Layer 3 of a small transformer language model trained on English Wikipedia (15 layers, counted from 0, width 64).
A neuron's activation on a vector x is SiLU(gate . x) times (in . x), where the dot is the dot product.

Input weights of the MLP neurons that the questions are about. A number n stands for n times 0.0046.
n34 gate: -35 -30 -40 -1 -17 -11 -7 -26 -11 -18 6 -27 9 55 -47 -28 53 -19 32 17 30 -13 20 -24 63 -74 -26 -37 -12 -1 42 -8 -29 -26 44 5 4 25 -11 13 -30 15 -34 7 27 39 -3 14 6 -27 -61 5 -15 -41 -2 9 6 -65 16 41 -37 -23 -13 19
n53 gate: -23 -26 31 3 14 26 16 -59 8 9 13 2 20 -19 -38 -30 -33 24 27 -2 -54 14 12 -13 -8 -12 -50 -16 22 -5 -11 -55 5 -9 4 -76 59 45 13 -38 -40 26 30 -19 1 35 -5 -9 -27 -44 15 -74 -54 4 44 21 -32 -85 -2 55 30 -16 -30 12
n76 gate: -30 25 7 42 -9 -3 -20 -36 29 -4 12 25 -31 -18 -34 -26 44 68 45 7 -8 23 -36 21 44 -17 -30 -61 -79 -24 48 -51 3 -6 16 66 -9 -5 -29 26 41 -14 21 -17 34 -16 -39 -14 25 -2 -14 2 -6 29 28 -63 43 30 -83 17 -53 55 5 12
n95 gate: 25 31 -1 57 -34 -16 21 19 -43 5 41 2 -16 -18 2 -2 20 17 -10 57 31 3 8 14 22 38 60 -25 27 31 13 21 -34 4 -60 44 -28 25 -23 -63 -6 23 29 -50 21 -17 0 -41 22 2 -21 51 -30 -34 4 8 -7 27 16 -55 12 -42 11 -10
n122 gate: 5 -26 -2 -8 7 -18 7 17 24 21 -63 4 5 -45 -47 -5 -38 -7 2 15 -10 0 -31 -55 -11 -9 -46 0 3 81 -5 -23 17 65 10 -7 -29 -8 46 20 -41 26 33 19 12 24 -33 12 -10 -15 -17 -24 10 9 13 6 -17 24 -32 38 -2 -14 -27 -20
n158 gate: 18 30 48 -55 28 15 -8 10 42 -32 60 -9 20 -19 7 -66 32 -14 -67 -7 -18 10 -37 -22 11 1 -43 71 42 -6 31 -90 39 0 10 -5 78 27 1 4 -36 20 30 -26 -40 -5 -37 24 12 -4 -37 12 -3 95 77 -27 -7 -18 16 -20 39 -12 -45 8
n169 gate: -20 11 10 74 12 53 39 18 50 34 -23 25 14 11 25 -9 -20 40 -21 -12 -44 -3 26 3 37 -4 5 32 -56 -4 36 46 -40 1 25 -21 10 49 21 -51 -41 -4 17 -2 -8 -8 56 -9 -61 -30 -15 -21 -14 -28 31 32 -17 -32 -12 43 -42 -23 9 -38
n34 in: 27 -29 23 -20 -35 -21 4 -11 -25 -10 35 -30 12 1 -3 15 44 -6 -21 49 44 -17 8 -6 -7 -22 10 0 -5 23 -14 0 24 22 19 42 -22 -20 -31 -59 58 17 -6 -23 -58 12 -29 12 -23 -2 -18 -57 -29 -23 -18 -40 3 -8 -31 -44 -33 16 6 -14
n53 in: -29 -71 -14 -31 12 -5 -7 -41 -19 54 -15 -12 -7 -9 -42 6 -26 9 -11 -32 -8 -19 57 2 9 8 -3 -16 23 -61 -46 -15 -1 4 29 -10 17 1 -12 -3 0 -5 12 36 -4 4 13 -34 -24 -17 34 -53 5 37 -1 -6 -35 -6 -14 18 -1 -15 -21 13
n76 in: -30 20 22 -31 -15 -19 34 72 7 -23 5 -20 -9 -10 6 -23 -1 -38 13 -42 4 -3 -11 -16 -24 -65 3 -51 -10 27 24 52 -61 38 31 -4 -14 -57 38 11 27 -28 -28 41 38 18 5 29 -51 -12 -27 5 -19 -58 56 4 -22 50 -18 30 17 39 66 -36
n95 in: 46 28 -22 -12 58 -37 -6 21 19 1 31 26 -3 -1 -9 58 -30 -16 -6 9 31 -51 0 -6 11 19 7 14 -3 -40 11 1 -44 -50 2 21 13 -7 6 -29 16 -40 -14 -22 12 17 -38 -23 67 16 -11 -24 28 -9 12 23 14 2 43 -43 17 26 -9 48
n122 in: -24 35 23 0 -10 28 15 40 27 -44 14 -19 -21 -5 -45 -15 -5 -48 18 29 29 -11 -36 -70 -9 -13 8 35 -23 36 0 -5 -28 20 9 -70 -25 -6 5 22 -1 47 -31 -8 -26 15 -20 -18 -41 24 -29 -64 -5 -46 22 -35 28 8 7 10 -37 -4 23 -27
n158 in: 16 1 12 -26 -24 -13 -23 56 22 -43 4 9 8 -2 17 -21 -1 1 3 -55 -22 20 13 -6 16 26 -7 56 23 -4 -36 -20 22 -12 13 31 22 -35 -22 51 1 -20 -9 4 -13 -48 -47 -16 45 33 -13 -17 46 57 16 -19 -11 10 -26 -29 -7 56 -30 16
n169 in: -5 -12 -42 28 -2 -12 -18 8 14 -5 -22 32 -2 -52 -21 -60 -42 -31 28 25 16 -6 -56 -5 -21 61 4 -1 33 -13 16 38 -10 15 9 -9 -19 -7 30 0 40 -37 9 -16 2 -29 -6 15 3 44 23 41 -15 -14 -20 44 45 -22 49 26 61 -8 38 14

Each question shows a token from some text and the vector x that enters the MLP there. A number n stands for n times 0.036.

" a": 4 -23 -8 0 0 9 -17 5 18 -2 7 -30 -6 3 -20 24 -10 18 1 5 3 0 -23 -8 -1 -12 7 6 31 21 -26 30 24 -13 -19 9 -27 4 -15 34 2 20 -42 11 -1 8 -8 -13 -13 -4 4 -13 -9 12 -22 18 15 3 -38 -12 -58 -14 13 -6
The neuron with the highest activation: n122

"it": 13 5 -2 7 -12 18 16 1 31 -3 -8 5 -27 8 7 6 23 7 12 -11 -1 -22 9 13 34 -18 14 5 -28 22 -30 -11 39 6 2 -11 44 -7 -29 48 -17 8 -20 -34 -37 -18 20 -10 13 26 3 -5 16 -22 -18 19 -18 19 -21 13 15 15 -1 -6
The most active neuron and its activation: n95, at about 0.16

" ": -3 -2 2 4 -1 1 -17 7 15 -4 -4 -36 55 -3 -7 13 -15 -9 17 8 -10 11 18 12 20 -12 -6 7 16 -7 -25 25 24 -3 -21 2 -24 -2 -7 -12 10 -3 -45 -6 12 -11 -7 23 8 -30 6 -2 4 -4 0 -31 31 13 -13 9 -17 -7 32 23
The neuron with the highest activation: n34

"iel": 24 4 -2 5 3 3 17 1 51 -6 -9 7 -21 -39 -15 0 -16 8 -3 -24 14 -2 34 21 -5 -7 -7 11 -24 -2 5 13 25 0 -17 -8 -14 -14 3 -1 28 -46 6 4 18 -19 4 -45 -3 6 4 -3 -18 14 -27 27 -6 18 0 -1 3 12 -30 -18
The two highest activations, in order: n169, n34

" ar": 4 -3 0 24 35 -31 -8 -13 23 5 18 -32 -39 39 -9 18 -1 -1 13 3 -1 28 -7 1 17 -2 -15 28 2 -2 -33 -2 -11 36 -47 -12 -32 10 -17 30 15 -7 -12 11 -35 -1 19 -16 -19 12 4 -8 20 -3 -9 33 -6 29 -30 -18 -30 -7 5 17
The neuron with the highest activation: n169

" The": -9 -2 4 2 46 18 -10 -7 8 3 2 -20 -19 10 -11 -1 -9 22 -6 -11 3 20 -39 0 1 24 -8 -11 -7 -2 -35 72 12 -33 18 -4 -24 23 -4 20 3 23 -31 0 1 -11 -10 14 -15 -3 3 -8 -13 16 -16 24 8 9 4 14 -26 -33 11 -9
The neuron with the highest activation: n169

" |": 2 -9 0 -20 25 13 -25 15 -5 -15 1 -15 -39 -16 11 -6 -6 -13 7 18 -30 2 8 24 4 -10 16 30 8 -9 -27 41 -15 2 32 17 8 -12 -7 -14 6 7 -18 -6 10 -11 8 12 -20 -39 4 11 -12 -9 -22 20 20 2 3 1 -9 -32 -12 -8
The three highest activations, in order: n169, n158, n122

"fer": -13 -4 -2 2 16 -12 22 8 6 27 -30 -2 -1 -28 29 -4 -6 3 -1 7 -24 38 18 -9 7 -32 -12 9 -15 23 -29 16 7 10 -7 -16 0 -32 -18 52 -14 11 -51 -17 -37 -6 25 -23 10 20 3 1 -21 -12 -19 -10 -14 23 -2 4 38 6 -18 -15
The three highest activations, in order: n95, n122, n34

"-": 27 2 4 -42 13 -28 16 11 38 10 -10 -41 -14 6 -15 35 15 -13 24 -5 1 14 -8 5 -17 4 24 -13 9 -12 -49 13 -10 24 -21 35 -20 8 -13 -29 2 -14 -27 7 -1 -9 -6 23 0 3 4 -1 -4 -14 -8 24 -8 -7 2 -13 18 32 -4 30
The neuron with the highest activation: n95

"ing": -12 -9 -10 -44 -22 -39 -18 2 -30 -27 -7 -11 16 -8 -7 19 -10 2 10 -9 12 9 30 12 8 -23 -4 -15 -43 17 -6 14 4 27 6 4 2 32 -9 -18 8 -28 -39 19 -12 -6 7 -27 -1 10 4 8 -12 -18 -24 14 -22 0 8 -8 -3 -16 -35 -18
The two highest activations, in order: n34, n169

"aw": -28 15 4 15 -8 29 10 17 56 -24 -30 3 -1 1 -3 9 -23 -17 -14 -24 12 10 -16 11 -17 23 20 -9 -6 10 -33 31 15 4 3 16 -11 -28 10 47 5 -31 -9 3 -16 -14 46 -16 -4 38 2 -7 -9 -9 -16 13 -5 13 -14 9 35 7 13 -19
The most active neuron and its activation: n169, at about 0.47

" l": 29 -23 7 -5 10 12 14 -9 17 13 -22 -27 11 6 -30 -6 -2 3 -26 4 -10 4 -2 4 -6 6 19 16 6 -23 -23 19 0 24 -23 -18 -55 -4 -1 -8 9 -27 -15 6 5 -7 10 -50 -2 38 5 -1 -13 6 0 -14 -1 -1 -12 -8 -44 -16 -16 22
The neuron with the highest activation: n76

"5": -21 -3 0 4 1 27 -5 18 8 -16 11 0 -52 -4 15 14 -18 -12 -18 10 -14 -11 21 3 -5 10 -47 -9 -11 34 0 17 -3 19 -28 9 26 5 -17 4 -4 -25 -5 28 -7 -4 4 -7 15 21 6 16 16 -17 -6 -20 21 -4 -13 -35 -8 13 -14 -4
The neuron with the highest activation: n53